Layer 7 of a small transformer language model trained on English Wikipedia (11 layers, counted from 0, width 96).
A neuron's activation on a vector x is GELU(weights . x + bias), where the dot is the dot product.

Input weights of the MLP neurons that the questions are about. A number n stands for n times 0.00084.
n13 (bias -0.063): -27 -246 -62 -51 88 -79 -7 231 216 -75 -87 222 -29 133 4 32 -187 148 116 106 110 71 -165 164 178 246 -152 -127 49 -98 73 -98 88 -36 -18 46 -46 148 4 -18 -171 21 86 -65 132 48 -151 0 137 -4 -68 -20 -166 -184 56 -119 -163 -27 -27 22 -179 -101 -230 59 142 -64 -27 156 -57 23 90 54 -18 112 -37 -3 -147 -23 -113 55 -46 31 -45 246 82 147 38 -134 -3 127 226 -109 -54 99 -164 -4
n30 (bias -0.094): 109 59 -195 44 -7 127 115 -111 116 11 -43 193 -281 145 69 42 -52 -154 142 -63 161 48 -202 146 163 70 -27 10 14 38 40 119 159 -90 196 -245 131 71 -412 -47 113 -31 269 282 171 131 -134 16 -78 -35 -109 -122 201 -8 8 -76 -58 104 -46 -20 -93 -72 32 -48 112 39 67 -19 -31 29 127 -172 71 -152 144 -40 -164 -76 -63 -128 189 -11 -72 -44 -34 -49 -340 67 -146 -135 131 -130 -80 70 -8 -73
n34 (bias -0.061): 0 294 -60 8 -89 180 88 -50 -19 -70 -4 98 -114 93 -52 15 -11 -150 -55 111 366 111 -53 -128 -19 -140 90 10 -241 -334 185 12 -11 -39 -120 -12 12 -71 -52 -43 183 -4 293 126 117 187 -332 31 213 -141 -74 -47 72 23 34 -163 -128 178 -55 -160 39 -24 -127 145 155 -12 134 -93 -224 79 -44 -130 224 -141 88 78 -86 -102 -175 -9 -19 -219 -103 87 79 38 65 79 -149 -8 -87 -38 -40 -33 -38 -35
n38 (bias -0.057): 72 -51 -221 -81 49 -182 173 -89 45 142 -7 -6 -164 -117 -18 138 114 66 72 -24 112 126 62 -19 -26 36 -134 -31 43 -87 71 41 97 -33 116 -160 141 10 58 -184 -72 -154 220 -57 169 78 -210 -227 -13 -3 -114 107 202 142 -59 81 -207 -139 -97 82 -13 23 81 -45 -50 -99 -73 148 40 28 109 50 101 133 103 158 -152 53 7 -84 66 -100 -81 -97 23 71 64 262 127 -23 -85 -108 -109 -44 -6 26
n40 (bias -0.074): -79 -16 -23 0 -55 -109 -52 -98 42 51 24 -94 -64 169 140 43 -45 107 22 20 251 28 154 -59 10 -80 -128 -189 55 10 -12 136 -116 27 62 -49 135 26 -10 13 -78 -23 291 54 150 143 -157 117 -3 98 -23 -194 107 126 236 -46 88 48 112 85 -73 79 -147 -69 66 -136 143 50 106 -25 -16 -151 -222 -192 -31 -9 -35 -72 -350 110 3 36 7 37 -9 46 -50 -10 -21 -109 -228 92 97 172 -29 -149
n42 (bias -0.074): -294 40 -212 168 -34 -37 136 -99 -52 106 0 75 -224 99 64 -168 104 -54 17 -39 217 44 19 245 146 -111 66 55 18 -112 301 -39 -182 -146 -194 0 -95 111 -12 120 -101 65 -46 -121 -42 -71 77 174 55 -43 -170 -60 36 -86 87 -56 -272 -198 245 8 154 10 86 -100 -50 4 -44 -76 -19 -46 105 -21 175 109 -206 210 40 115 -63 -13 -34 160 52 30 153 -15 143 299 91 19 -47 -76 192 44 263 -42
n52 (bias -0.089): -139 0 -172 -128 97 -6 -199 -65 74 -137 118 173 -56 23 75 -143 47 -6 -56 160 67 -23 -250 -32 9 -34 -50 -49 51 21 -11 34 31 -55 -120 -121 -88 283 117 -43 173 9 -3 111 -21 13 53 -86 68 -9 86 11 35 48 9 -168 26 -35 53 -129 -114 -130 -270 73 15 -37 91 186 15 -14 -69 0 183 -63 -48 141 88 9 -19 101 -49 -80 -36 90 41 -51 76 159 -93 58 13 -9 121 -164 -153 -125
n59 (bias -0.041): -121 -178 -132 296 -28 10 148 -120 182 7 160 -143 95 198 54 -129 47 -17 125 4 24 -46 -158 86 -65 -235 -241 83 23 -48 -36 -7 -80 134 -22 -69 -83 17 246 -32 -128 -104 -28 184 95 -68 -7 141 -104 103 -35 113 -36 -17 -55 -51 -56 -20 129 25 35 53 -93 44 -258 -150 -191 -157 77 143 10 -83 -266 55 -112 107 97 43 -254 -100 -63 -7 161 73 43 -165 28 34 22 35 143 -62 83 -33 -89 163
n61 (bias -0.105): -3 -25 -184 -105 -28 -6 -238 182 -93 46 65 -157 107 195 18 -179 -23 -64 10 66 67 -43 95 -112 145 171 114 98 -179 -66 -18 69 -174 100 -43 -108 -64 28 -90 -147 -64 -121 127 86 148 185 -96 163 -9 33 -81 -96 -30 150 67 -25 184 -6 38 -20 184 48 -145 -44 -10 -119 25 87 -93 9 -64 -257 52 -47 -27 48 90 54 46 -25 -141 -113 -233 134 106 9 68 37 -56 -125 -92 -13 128 55 47 -22
n71 (bias -0.085): 77 85 -148 7 -87 158 129 -125 -133 64 129 162 100 -61 -16 -222 -54 -187 -34 -94 116 -37 -45 -37 21 50 -18 81 75 0 172 -218 -91 -139 223 200 63 -58 -124 147 167 98 71 159 32 -15 -221 14 -7 -65 -7 -102 206 31 -115 -208 -90 -51 196 -62 -28 103 -123 118 -53 -226 58 18 95 -39 -123 -88 54 201 0 136 34 163 11 12 78 -17 -59 -37 148 83 9 -34 42 -92 250 -207 -204 115 128 28
n96 (bias -0.078): -107 -254 23 -101 -173 73 -342 -131 76 -64 216 -23 88 -133 -166 -79 239 -34 30 -186 67 109 -175 97 127 -119 -100 -23 29 -112 -144 206 173 -52 77 211 51 194 -61 -16 -111 114 48 106 150 239 -167 -334 46 -60 -119 -124 -49 42 284 -77 -142 0 115 -69 107 -84 -36 -4 130 -51 -79 -216 102 -69 -63 -111 48 81 -119 17 -239 126 -28 -166 102 84 39 51 -28 -159 112 -95 -166 24 113 27 164 94 -50 106
n106 (bias -0.085): -97 60 32 27 67 -61 -39 -77 67 271 225 -81 27 225 26 -151 -54 106 -25 105 141 148 -133 97 78 76 -34 -36 162 -39 173 81 -194 63 -123 -95 -43 86 -14 40 19 118 -73 149 -136 65 -210 3 -300 -130 -97 28 113 154 -29 97 -46 -124 14 -65 37 12 -92 -96 -112 -66 -184 -99 -76 80 75 -75 34 123 -144 -9 -13 75 -61 88 33 106 -39 6 88 97 -76 -57 -173 -151 176 46 -84 -108 113 92
n109 (bias -0.091): 50 40 -19 165 -131 -186 -110 28 7 -186 19 67 -31 11 -60 76 -90 -4 124 98 -99 36 -181 123 150 -146 19 -224 -153 -15 115 51 -190 73 -75 -118 -50 52 162 -214 79 -198 23 -118 35 -241 -77 -85 -126 -43 -15 46 147 -11 64 237 85 -33 25 158 -15 -149 -177 272 -245 -50 -165 -61 191 448 180 50 -19 -60 -175 7 18 -32 -94 -42 92 4 -105 -10 140 158 44 56 -21 156 79 -140 72 161 -68 92
n132 (bias -0.101): -121 137 180 -194 102 21 123 216 96 168 83 17 57 -29 14 -198 51 90 79 0 -111 -102 -132 118 4 -277 -61 -161 48 -17 194 -4 -115 22 -94 205 275 12 -54 -22 65 -180 439 50 -281 129 -100 -52 171 -144 -31 -96 282 147 204 -89 -14 -128 98 -102 4 111 -84 36 86 26 29 129 -133 124 93 -89 -31 -59 107 147 -232 61 18 52 314 -63 -232 -105 119 -25 -61 -46 -48 -82 13 145 -33 -211 -444 -197
n152 (bias -0.064): -54 95 11 30 10 -129 40 -110 20 -14 224 -111 -120 -53 -52 -52 -55 -8 -104 -63 23 -30 295 66 -11 -61 -109 207 -110 -77 -30 95 21 108 -111 -43 -3 121 -39 -109 49 75 23 89 -102 24 -92 3 36 74 -50 -154 109 65 -123 -26 123 -33 91 -6 47 -111 -81 64 140 55 -64 -61 113 3 -22 19 29 -71 109 33 -8 82 68 112 -23 -96 208 -88 -8 114 -15 146 -45 55 137 -98 -16 -22 185 -286
n195 (bias -0.106): -260 263 12 -70 -105 -21 -93 -20 45 29 -13 155 -160 0 -57 -243 -15 -259 -19 -123 13 -138 76 -194 -147 47 -104 189 -194 -59 -76 -39 149 -237 146 -8 473 252 89 222 44 128 117 94 -279 141 -70 -113 58 -160 22 -72 187 -38 -135 113 -223 41 260 -4 -82 -174 62 138 -94 -4 25 -13 128 44 137 0 13 134 222 52 119 24 -232 118 261 104 -101 26 76 181 -148 74 63 -192 110 -144 28 -61 -126 -205
n199 (bias 0.012): 11 -214 -44 151 43 60 45 64 89 -91 67 -70 20 85 51 -13 -15 -130 -11 34 221 3 3 216 6 -56 -30 -81 91 -3 -37 -47 -48 79 44 -42 -55 231 27 90 -56 124 -56 13 76 -81 -54 116 205 -3 79 -64 -224 -64 42 -42 31 144 128 -155 10 209 -229 7 -62 -79 -35 -82 36 85 133 -113 80 -129 -166 228 -66 -3 -151 -170 121 -223 -67 20 52 174 -131 82 -183 65 27 191 15 -47 -116 -55
n211 (bias -0.097): -80 -82 -98 -55 -112 -236 65 -39 97 100 -28 26 47 164 -90 -62 -4 -81 71 -119 -65 -114 76 69 178 120 -157 76 -39 23 123 67 -60 -23 -196 -142 -185 30 -184 -20 -277 31 -27 -152 -54 -24 -41 109 -11 -31 -113 205 132 -124 61 4 164 -278 172 -104 109 182 0 371 -58 -46 278 93 66 39 58 -105 -35 76 -100 128 -160 -102 -83 -43 -116 -45 -155 295 14 -19 89 19 -149 -246 -123 -31 245 -19 193 39
n218 (bias -0.023): -68 -26 -110 -92 -102 93 -82 105 26 -57 179 -165 -262 -83 -148 169 135 -148 29 -102 63 126 23 100 -91 -167 -222 6 132 39 -65 78 -52 -90 110 13 66 -48 -31 -44 110 234 30 -105 -23 -72 -221 -292 -141 -57 74 37 103 126 -56 26 -53 -25 -32 -14 -7 62 -99 104 30 7 -32 -76 0 -55 210 29 20 -124 45 38 -45 175 51 -26 0 55 23 -98 130 300 -88 151 -46 122 -201 46 6 -102 16 -103
n220 (bias -0.088): 134 -51 -184 44 -64 -216 -174 19 29 133 169 0 -84 118 122 -100 -172 13 281 -55 26 177 233 28 101 70 -101 82 148 91 122 188 -15 47 -169 -40 93 -109 131 -193 -22 93 -121 64 204 -69 -67 -249 -77 -71 -74 62 31 19 -122 -114 14 58 -18 -268 -87 32 -44 -7 -107 -197 121 -20 60 -74 16 -108 -24 147 -118 -73 -45 -9 -113 -74 143 -136 -16 -12 3 108 -6 -19 9 -143 24 -149 -47 6 16 63
n245 (bias -0.085): -64 23 -133 56 -151 -201 -70 -142 64 235 88 -96 0 41 -104 31 11 -185 17 -4 93 -63 116 -37 -19 31 -12 13 -58 -138 -22 -68 65 -51 134 58 0 0 166 60 -44 -335 107 195 -157 234 0 40 -68 -293 -71 109 118 137 -201 -65 -112 -180 13 65 142 -59 145 221 176 35 120 94 -145 69 122 -241 -68 -92 -37 283 -169 22 28 -294 160 -88 -119 -98 115 54 122 125 -155 -175 205 241 63 -75 157 19
n246 (bias -0.110): -23 -190 -163 9 104 -102 -91 -136 -4 108 128 29 34 -214 -103 -71 175 143 82 -30 96 -32 137 83 82 -101 13 182 156 227 -20 -73 -154 -89 -22 4 130 240 157 47 83 -125 153 4 -38 -39 8 89 235 -43 -123 55 231 -25 -108 4 -290 -93 68 394 -4 -52 -30 -61 42 -126 -89 -172 -260 -39 158 -59 -213 54 -318 176 -89 178 -254 -46 -21 -110 -103 62 64 -45 -261 61 -54 63 121 -192 -239 258 169 -184
n247 (bias -0.078): -85 89 -117 -200 131 -106 210 -16 92 -44 4 159 229 -75 -130 -134 -67 -94 -88 -94 236 175 31 47 101 25 47 36 82 -111 249 -80 -101 -7 330 60 -64 -51 279 -61 -63 130 32 122 -160 175 -55 -219 44 86 -136 -13 -166 238 214 -59 30 0 92 80 21 -60 -73 -30 135 67 44 32 -57 72 84 84 32 -17 -4 22 -112 -10 -134 -125 110 21 -149 9 -6 7 -57 -65 -163 -208 40 56 -127 -190 122 -74
n259 (bias -0.122): 86 23 -97 81 57 -17 -47 -3 -20 13 14 -151 -111 46 4 -140 81 62 0 99 72 33 20 91 -40 76 49 -17 124 158 10 39 110 -201 -57 184 -62 17 -178 -139 -23 -157 -149 -86 76 -57 10 73 -123 -219 0 -124 -7 157 88 40 0 -92 250 64 86 -21 -60 4 -131 10 -43 171 99 156 -23 -286 -164 118 18 6 10 74 -49 42 264 -83 44 27 202 64 15 -246 -284 7 243 -122 -162 92 -17 232
n266 (bias -0.119): 66 18 -81 -19 13 125 127 123 -11 87 258 37 84 -182 -194 -38 -48 -240 -144 4 90 -32 127 61 156 -91 -54 129 -35 11 -18 -51 10 -46 -133 -90 279 190 -24 112 79 -154 115 251 -266 180 -106 -161 -227 -19 -54 -28 -157 59 -154 160 -60 65 177 31 172 -34 -62 44 -167 61 273 -106 117 70 -18 -16 -108 41 -39 122 -113 249 -225 -159 38 -114 -48 -125 101 -34 3 -99 -35 -249 175 -135 57 -84 52 -72
n291 (bias -0.102): -219 -61 -65 61 0 -19 164 18 54 283 93 -101 -8 -114 -242 -36 -29 53 -103 -203 394 -53 43 52 -54 -20 -60 20 -107 23 41 -227 -138 52 221 -90 189 57 4 129 41 154 -32 -186 68 -61 -126 136 -115 128 -120 -26 29 -139 39 27 -42 11 344 24 72 -84 -252 -17 44 4 -76 -36 -316 -121 -19 -9 -44 140 8 242 -53 212 28 -206 -214 181 -16 79 194 -47 11 169 -255 36 -16 185 -101 -30 144 -111
n309 (bias -0.031): 46 20 -10 29 -211 144 45 33 10 -141 -50 48 -129 -54 -51 -60 -118 -94 184 -33 109 -34 -38 3 80 -92 29 -36 -272 -218 -155 -69 -68 78 73 -17 -155 55 121 -29 -10 207 107 7 -99 196 -75 -7 191 -107 -4 13 -117 72 24 163 -146 20 115 -11 25 -22 -44 15 170 102 139 -148 300 -118 -146 34 50 -83 84 213 -92 27 -11 -254 -7 -265 -45 122 104 198 41 -55 49 -190 -217 -39 194 17 24 -74
n316 (bias -0.043): -54 7 -119 -63 -236 22 49 85 52 -73 167 -60 46 -66 -141 19 101 25 -4 165 30 175 68 -33 86 -131 93 46 -67 -150 204 63 -11 -62 -16 72 -172 122 -139 -191 90 61 -182 7 -161 -16 -177 93 -181 47 62 -103 -111 -90 284 -64 -24 110 58 -24 119 -166 130 92 77 -260 88 233 -73 57 332 -21 202 49 -12 -244 -48 -148 16 -305 42 -7 -263 17 218 113 -20 130 32 -99 35 102 -65 37 98 -175
n329 (bias -0.083): -142 -31 -185 -122 -84 29 -56 157 -6 31 0 -134 -123 31 -99 -205 30 53 64 -58 -83 11 -103 121 6 78 -48 3 -14 47 0 3 115 -285 142 -3 163 -86 -166 -21 -146 -124 -105 -120 -69 92 -115 0 -3 -36 12 47 0 -3 223 -140 16 -31 178 -95 -164 34 6 -74 -36 161 120 15 -15 116 -126 -71 75 169 127 -132 103 -62 55 72 27 -93 -131 31 69 73 158 81 -11 -21 30 109 59 -23 73 18
n343 (bias -0.131): -52 158 -4 22 -137 126 299 157 8 -297 -22 -148 70 -158 91 -117 -133 -49 -89 208 -69 169 21 282 -25 69 66 96 -116 -85 -40 93 -40 -13 130 9 47 -151 -264 -62 -65 -413 144 112 -39 330 -29 26 92 123 -92 -8 9 190 -60 242 -110 91 258 4 30 0 -49 253 65 35 -75 -99 302 56 -37 -365 -149 -47 -193 189 -117 -171 -22 -62 26 -122 -115 180 192 64 -108 -109 -32 -142 84 -236 45 -162 -140 9
n364 (bias -0.071): 58 -48 -158 -58 105 35 -128 -157 39 22 -118 -192 -148 150 167 -20 -3 173 130 31 -50 329 164 13 3 -144 34 -280 -123 -150 16 89 -27 -13 -100 -227 169 74 28 30 -56 -53 188 16 114 10 58 145 -3 -125 -158 25 -28 -36 197 134 -53 42 217 -110 -80 -9 -41 115 -100 -30 163 -90 -209 65 3 -76 111 -105 -221 -6 54 -44 -89 18 13 -32 65 -12 -30 -59 35 -48 -37 -36 3 89 82 54 114 -33
n379 (bias -0.105): -12 14 -99 -209 -50 91 112 -238 0 36 142 29 11 -149 13 0 -225 -50 -45 -162 64 -151 -56 -75 55 -125 -184 -26 17 37 -18 -4 62 -171 12 142 199 168 -156 146 -192 45 183 138 61 144 -84 118 -84 -191 99 -32 266 -283 -34 -178 -16 -11 -78 27 266 -77 -31 71 -110 -72 22 -120 75 -81 28 41 168 52 192 -69 -11 220 166 -17 79 -59 -100 -33 208 -85 -7 102 -76 -64 -12 34 -232 -242 222 -165

Each question shows a token from some text and the vector x that enters the MLP there. A number n stands for n times 0.021.

"z": 48 -13 102 -7 119 -2 -21 -81 -35 103 -42 -44 145 95 70 -30 -23 -47 -130 95 -55 -70 -5 -52 -8 17 31 28 63 30 -46 -27 137 110 -144 47 -119 10 -22 99 -28 -10 -54 102 83 39 14 11 -23 -10 -63 82 106 -43 -168 35 -18 71 -72 -44 -67 30 -52 -70 10 49 36 13 -77 54 -12 -10 -53 -10 -21 -51 -18 12 -48 -28 -64 105 51 -45 -216 25 -51 53 -38 -7 23 71 -36 -21 18 151
The most active neuron and its activation: n106, at about 2

" B": 10 6 -14 9 141 23 30 -39 23 -9 22 9 -22 25 1 -36 -49 -66 -80 30 7 -8 51 3 -12 -28 -32 59 169 80 52 50 18 132 -21 23 -119 57 -43 87 74 -80 -49 48 31 14 2 -30 -6 5 11 -44 -2 -15 -74 -16 82 103 -36 -142 -31 143 -86 -96 14 20 -81 -25 -45 -41 -176 40 -60 59 -47 43 -53 -61 -45 125 19 75 49 -212 -112 -81 2 7 -92 47 51 60 18 40 55 122
Which three neurons fire most, strongest first? n106, n199, n59

" ": 47 106 -45 13 -39 136 13 21 -31 47 66 -5 32 45 -42 -17 67 -65 -14 -51 -60 -97 2 66 -15 36 76 -1 21 -48 -48 -44 -28 131 56 -75 -84 -39 29 58 92 40 63 -92 63 -5 89 -8 41 60 79 6 -54 26 -20 -1 -17 46 12 42 28 221 -78 -67 -104 94 -57 -14 -31 -199 -96 -9 -21 -32 -9 -23 -3 59 10 60 -108 87 -131 10 -75 3 85 -104 -59 -7 -47 -2 -85 45 65 19
The two highest activations, in order: n291, n61

" |": -88 47 28 74 27 -35 -37 47 -14 -19 27 -6 -75 8 -34 -16 15 63 21 48 59 6 -100 -13 -16 -9 29 181 133 -36 -52 -111 59 111 -39 20 25 -19 37 46 50 -17 -120 -33 -47 -60 17 23 -49 34 154 -1 63 -17 30 -47 -9 3 -39 -27 -5 -44 -26 -86 -17 60 -69 -49 -34 -166 -24 -29 31 17 -28 -52 91 55 104 -81 8 98 48 75 -191 -42 154 -10 -52 3 14 11 -71 25 -17 10
The neuron with the highest activation: n291

" b": -159 -37 -27 -58 41 47 61 15 -25 -29 -36 -26 -22 -39 10 29 -59 43 -41 -66 35 -23 -2 97 -41 12 -36 39 161 22 109 -18 -51 65 26 -1 45 -3 20 111 97 -39 -108 -69 -63 -10 2 48 -17 38 38 0 -19 -14 64 42 -10 31 -15 -41 -44 44 -21 -136 49 11 -93 54 9 -86 -8 154 19 81 7 -9 -1 -66 71 69 -10 119 27 -170 -229 -49 -7 73 -22 40 -10 36 70 52 -8 -81
The neuron with the highest activation: n291

" s": -142 -12 98 -30 5 27 49 6 52 -6 -10 -69 85 37 51 -91 -152 15 -58 -27 49 -79 47 -89 -98 -112 -80 34 155 48 13 39 23 -44 -21 47 -40 -37 -3 -33 53 91 -31 -36 -12 154 232 20 -50 -66 28 -69 -40 -80 -41 61 14 55 -39 -18 -48 103 69 59 30 -6 76 43 -23 -64 -77 7 -27 26 61 -132 13 -45 47 92 -84 40 -31 -96 -134 32 -8 116 94 -36 25 3 19 18 5 -27
The two highest activations, in order: n379, n195

"3": -69 39 -11 84 -37 -96 14 -16 -35 -10 63 26 46 41 26 77 31 -20 -1 126 34 29 -30 24 -38 -50 48 99 79 -32 25 -66 -9 -97 -101 134 4 44 -36 -57 219 -3 -116 27 -156 -3 61 25 -33 -2 -4 37 -32 -77 -131 -60 -63 26 -10 -43 -21 -20 75 -14 32 -11 3 -80 62 -59 24 113 12 -140 -55 -44 69 88 64 57 -38 99 25 -103 -130 -43 37 -100 -2 51 7 16 65 -30 -48 6
The neuron with the highest activation: n42

"1": -81 14 22 -32 -15 65 33 43 -14 60 -7 -52 21 47 7 -44 45 -52 15 114 8 -6 43 34 -76 8 15 -4 44 -102 5 -11 -24 37 -36 -36 -24 61 -28 -19 146 -38 -66 13 43 61 52 59 58 56 23 4 79 24 9 -22 -43 45 -24 14 -4 -93 31 -37 26 22 5 -56 -61 -88 45 10 -27 -25 -42 65 11 -33 54 -64 -8 22 19 -129 -340 -22 114 29 113 -5 -40 -86 12 103 -33 63
The most active neuron and its activation: n42, at about 0.77

" Pro": 44 40 82 -25 73 35 27 -51 38 -60 -78 88 22 32 18 62 12 -54 73 -11 40 -12 -13 -35 -51 -104 61 13 86 16 -54 -122 -35 -39 42 -139 -17 -40 20 -78 35 48 39 7 -114 -122 30 18 -25 -27 177 114 -20 -8 27 -39 58 6 58 -4 -33 -20 81 -21 -117 24 6 -24 32 12 -13 178 19 -48 -54 47 14 -25 27 7 -111 -22 -53 -106 -208 16 83 -62 131 73 -64 14 -65 90 -59 160
The most active neuron and its activation: n109, at about 1

"ien": -49 55 72 -6 -86 71 -44 77 -22 -163 -39 -22 110 -60 5 46 -38 -11 40 -17 -27 -1 2 -67 10 -81 56 -15 -40 66 -120 -103 -42 30 25 -55 -49 -3 -52 -100 3 29 65 -70 -4 23 19 136 -91 98 -18 61 -3 -105 40 -85 45 44 35 18 1 47 -14 29 -23 167 86 -39 -10 -18 -89 39 -52 -69 127 71 43 -21 110 45 -2 46 72 34 -243 -62 53 -9 111 91 17 14 -33 29 -45 23
The neuron with the highest activation: n309

" Am": 52 109 -5 7 133 -64 -72 -45 44 34 27 -9 -140 75 -8 -123 9 49 -133 -1 -54 52 30 -15 -101 -29 -46 -26 193 51 8 14 14 190 22 -5 33 -54 -8 -17 50 -29 -1 -33 62 36 23 58 -21 40 54 4 57 56 -147 -76 53 74 -94 -60 18 44 -55 67 -53 -11 80 -48 15 -43 -97 109 36 35 -16 27 -44 -54 115 75 -17 5 -23 -119 -161 -12 80 -50 -63 -19 -70 -70 31 -38 -41 75
The neuron with the highest activation: n220

"0": -121 0 76 39 -25 -42 43 17 -16 -9 -8 -7 12 55 3 98 145 99 -23 197 11 -44 60 36 -106 -29 5 90 18 -11 -123 -39 21 77 -41 57 -58 43 -78 -84 178 55 -112 -39 -26 -31 -48 -59 -66 41 127 47 19 -23 -51 -131 -12 61 23 -109 -16 -15 113 13 20 -46 -19 -23 -53 -56 -28 -74 38 -120 -48 7 35 9 73 -51 -52 64 16 -137 -119 30 32 10 76 46 -6 2 53 11 -25 72
The neuron with the highest activation: n316

"rie": 82 8 -28 39 18 -36 40 -26 68 -20 99 -82 102 42 21 -13 -58 -7 -65 -52 -65 -87 105 29 -88 -107 -51 12 66 -33 39 -107 -45 7 -42 63 -11 -23 -55 0 68 26 62 25 -3 37 87 53 -5 16 70 -52 80 56 -31 26 -17 -2 96 85 -123 27 61 -39 -83 -32 -49 85 -76 36 -8 74 -69 20 62 69 -22 76 14 57 -62 -24 62 -90 -242 -86 73 -34 114 8 -203 75 17 24 -64 -65
The two highest activations, in order: n132, n40

"est": 93 -31 13 19 109 -18 23 33 -93 -97 -51 -57 83 45 4 -24 21 95 -33 -26 -106 -13 -52 46 65 46 18 -46 -67 -56 0 34 56 145 -68 -17 70 12 -53 72 90 39 -108 -76 87 -29 78 82 20 109 58 31 -42 -74 33 -57 30 66 -49 7 3 -128 15 -106 31 -66 44 -8 -45 -112 -74 -9 40 -91 56 74 39 8 70 -173 -42 71 113 0 -187 10 -16 4 -21 -28 -69 85 126 -57 -41 49
The two highest activations, in order: n364, n199

" August": -43 -34 -101 37 -15 93 -37 74 -144 -36 6 -136 109 54 65 12 185 -4 -123 39 128 -42 -58 -48 -105 55 42 -11 12 5 -16 -84 -32 23 53 -46 -54 -70 -71 -42 21 -51 -86 -131 18 -22 11 -3 -7 50 90 23 52 1 5 -3 65 122 53 -9 7 -20 117 -38 -67 64 38 14 -27 -107 24 20 0 -26 -11 -174 56 -27 30 -64 -90 121 105 -22 -104 18 29 58 123 -7 2 -35 71 39 126 -10
The most active neuron and its activation: n316, at about 1.4

"ri": 35 7 31 -37 53 132 -62 -80 50 -4 87 -99 32 13 62 136 -52 -50 -70 151 -29 -35 119 -90 -62 -188 39 71 56 -32 -12 -178 -4 49 -11 66 -99 -152 49 23 -34 -76 4 -49 41 -3 -54 97 -43 -12 -33 2 65 -97 -32 -31 10 -64 35 28 138 8 36 -32 36 106 25 -33 -22 52 67 51 -109 -68 -37 30 12 -69 76 78 -16 -24 30 -56 -156 20 58 14 57 -24 -74 83 -12 65 16 58
The neuron with the highest activation: n245

"d": 82 -38 116 3 53 -33 29 -26 67 -44 -28 -45 122 70 21 23 -24 92 -21 85 10 -48 -73 80 -52 41 109 20 127 -25 -48 -55 -88 157 -58 -1 -122 -8 -43 112 -50 -58 46 -84 120 9 -24 105 22 -19 -66 -92 -45 -50 114 -123 -39 -37 -24 9 -57 67 19 -133 11 151 28 -4 7 5 13 25 -106 5 -79 -102 -39 -46 -10 -9 -20 54 -25 -44 -177 -34 7 -1 -4 7 64 -23 11 172 -3 131
Which three neurons fire most, strongest first? n13, n40, n59

"2": 2 48 32 23 -69 20 -12 -30 -63 -4 9 2 119 -22 -17 -7 12 -22 39 125 -2 -22 -60 -79 -29 7 -27 59 136 -96 31 -16 6 -38 -59 71 100 65 3 -23 159 -23 -32 -37 -109 -35 80 5 -22 5 -64 5 -134 -6 93 -100 -1 127 -14 90 -125 41 67 -26 -40 -22 -32 -35 -41 -10 -31 68 -36 -4 43 -135 45 120 93 46 186 -12 -1 -91 -175 -12 -10 -24 -53 7 -90 -61 26 44 -42 98
The neuron with the highest activation: n132

"L": 33 -15 -46 -36 18 -121 49 -7 -156 94 -3 -44 -118 70 56 113 -5 43 -32 87 3 1 -90 -22 9 73 35 53 46 -54 103 40 -38 172 51 -34 43 -55 -5 -26 23 -55 13 48 93 -3 -4 -55 -33 76 170 51 69 -40 -15 35 -37 61 -99 64 -20 86 93 -56 12 29 -130 28 -49 -55 -69 60 77 -62 -61 -57 -85 54 45 -14 -33 18 31 -108 -193 -46 11 -82 -39 -72 -56 -22 24 32 30 161
The most active neuron and its activation: n38, at about 2.4

" the": 25 55 84 39 -85 70 24 -34 75 -9 37 -22 88 32 5 -52 -14 -32 3 46 9 -38 35 13 3 52 71 68 -2 -70 -14 27 -11 99 -10 -59 -55 -101 18 -12 -58 79 -107 -19 -48 12 30 13 -19 41 -82 34 -70 60 -4 15 -16 56 -29 -60 41 -22 13 19 -45 -18 17 -46 31 -137 -4 148 30 103 -50 35 -44 20 89 21 -141 2 -76 -12 -309 39 37 21 103 -65 -33 -47 29 -10 92 83
Which three neurons fire most, strongest first? n309, n211, n220

" T": -56 56 12 0 11 97 3 -65 39 -43 29 54 34 -8 24 -10 -6 -6 22 58 14 -50 -86 44 -101 -71 -67 -16 239 31 -39 107 75 -19 16 87 -22 -1 -23 -31 17 87 -110 5 38 -11 34 -34 21 42 -57 24 -20 -62 -121 62 28 53 -33 -8 146 -62 -74 -63 8 41 -41 -7 11 -26 -52 76 -6 -55 -46 46 14 -42 74 90 -97 8 -53 -190 -204 -79 49 94 18 70 -43 -16 68 32 -14 91
The neuron with the highest activation: n52

"ann": -67 9 6 -19 12 3 36 -6 -58 -35 -22 -71 114 -34 8 -12 -26 31 -158 -6 -50 -193 68 -90 74 46 -25 73 15 54 11 -66 9 -25 -49 100 41 -65 -63 70 21 -30 6 -57 138 7 -72 70 -26 60 111 -67 94 -169 -77 -83 -18 26 117 118 43 -94 -11 -95 67 -47 -29 15 8 -22 -27 13 21 36 75 -88 -24 34 71 -33 -37 51 197 -69 -141 -9 0 -12 4 5 -49 124 77 53 72 -9
The two highest activations, in order: n379, n291

" o": -108 164 -1 -89 59 -85 13 -2 41 -33 41 -27 46 52 -4 -92 -67 59 -3 14 -8 -66 35 34 -116 -92 -113 40 106 54 -38 -52 17 -34 46 65 -12 -17 32 -2 24 -11 4 18 -10 72 109 69 -33 -34 61 -6 -36 -34 9 62 33 28 -17 -31 -6 10 91 26 8 36 52 -29 65 -84 5 163 -59 -45 17 24 58 -5 110 -51 -30 13 -40 -128 -271 -37 -2 86 56 0 -32 7 -89 -42 -10 51
The neuron with the highest activation: n379

"ot": 5 40 47 -20 -43 92 1 21 15 16 22 -6 8 59 72 -58 31 -26 -12 20 23 5 0 11 12 32 -22 -17 53 -1 -35 1 25 44 16 -15 -44 -3 8 40 47 49 -5 0 72 103 84 15 -14 62 1 49 55 -13 65 2 9 5 29 -27 -18 -12 -24 -50 -16 -54 -6 10 32 -65 10 -30 -67 -17 -7 -8 27 14 -8 -4 -61 24 -10 4 -460 -59 34 24 -36 -10 -6 -23 34 62 -72 -30
The most active neuron and its activation: n40, at about 1.6

"-": -70 3 -6 -7 -74 20 32 32 16 39 0 6 -29 5 -4 -41 1 1 16 38 -30 38 -9 19 21 28 7 39 59 57 -7 -10 101 14 -28 -48 -14 17 -11 18 16 26 34 22 -27 67 8 -9 -14 -4 46 9 16 33 32 19 9 87 -11 12 22 -43 5 -35 -19 -6 -75 -4 52 -92 -26 64 -50 60 -5 -5 30 20 123 -21 13 -24 -62 -5 -424 67 50 20 -1 -26 29 -16 -47 83 -30 -137
The neuron with the highest activation: n152

" companies": -43 84 17 2 8 92 30 34 -80 -44 -10 -1 97 -40 107 55 -71 -27 10 5 -30 26 -113 -97 -105 -122 -39 -25 -40 -24 112 -2 84 -99 -3 41 -71 -24 32 100 -22 -72 -14 32 141 -14 1 28 -2 -41 109 -16 35 -38 -20 93 50 114 65 -54 -67 -11 28 39 42 5 9 -90 8 -18 48 61 4 -98 31 -6 -47 -42 56 14 -127 110 30 -37 -279 -28 37 10 22 29 -54 36 30 140 -32 -2
The neuron with the highest activation: n34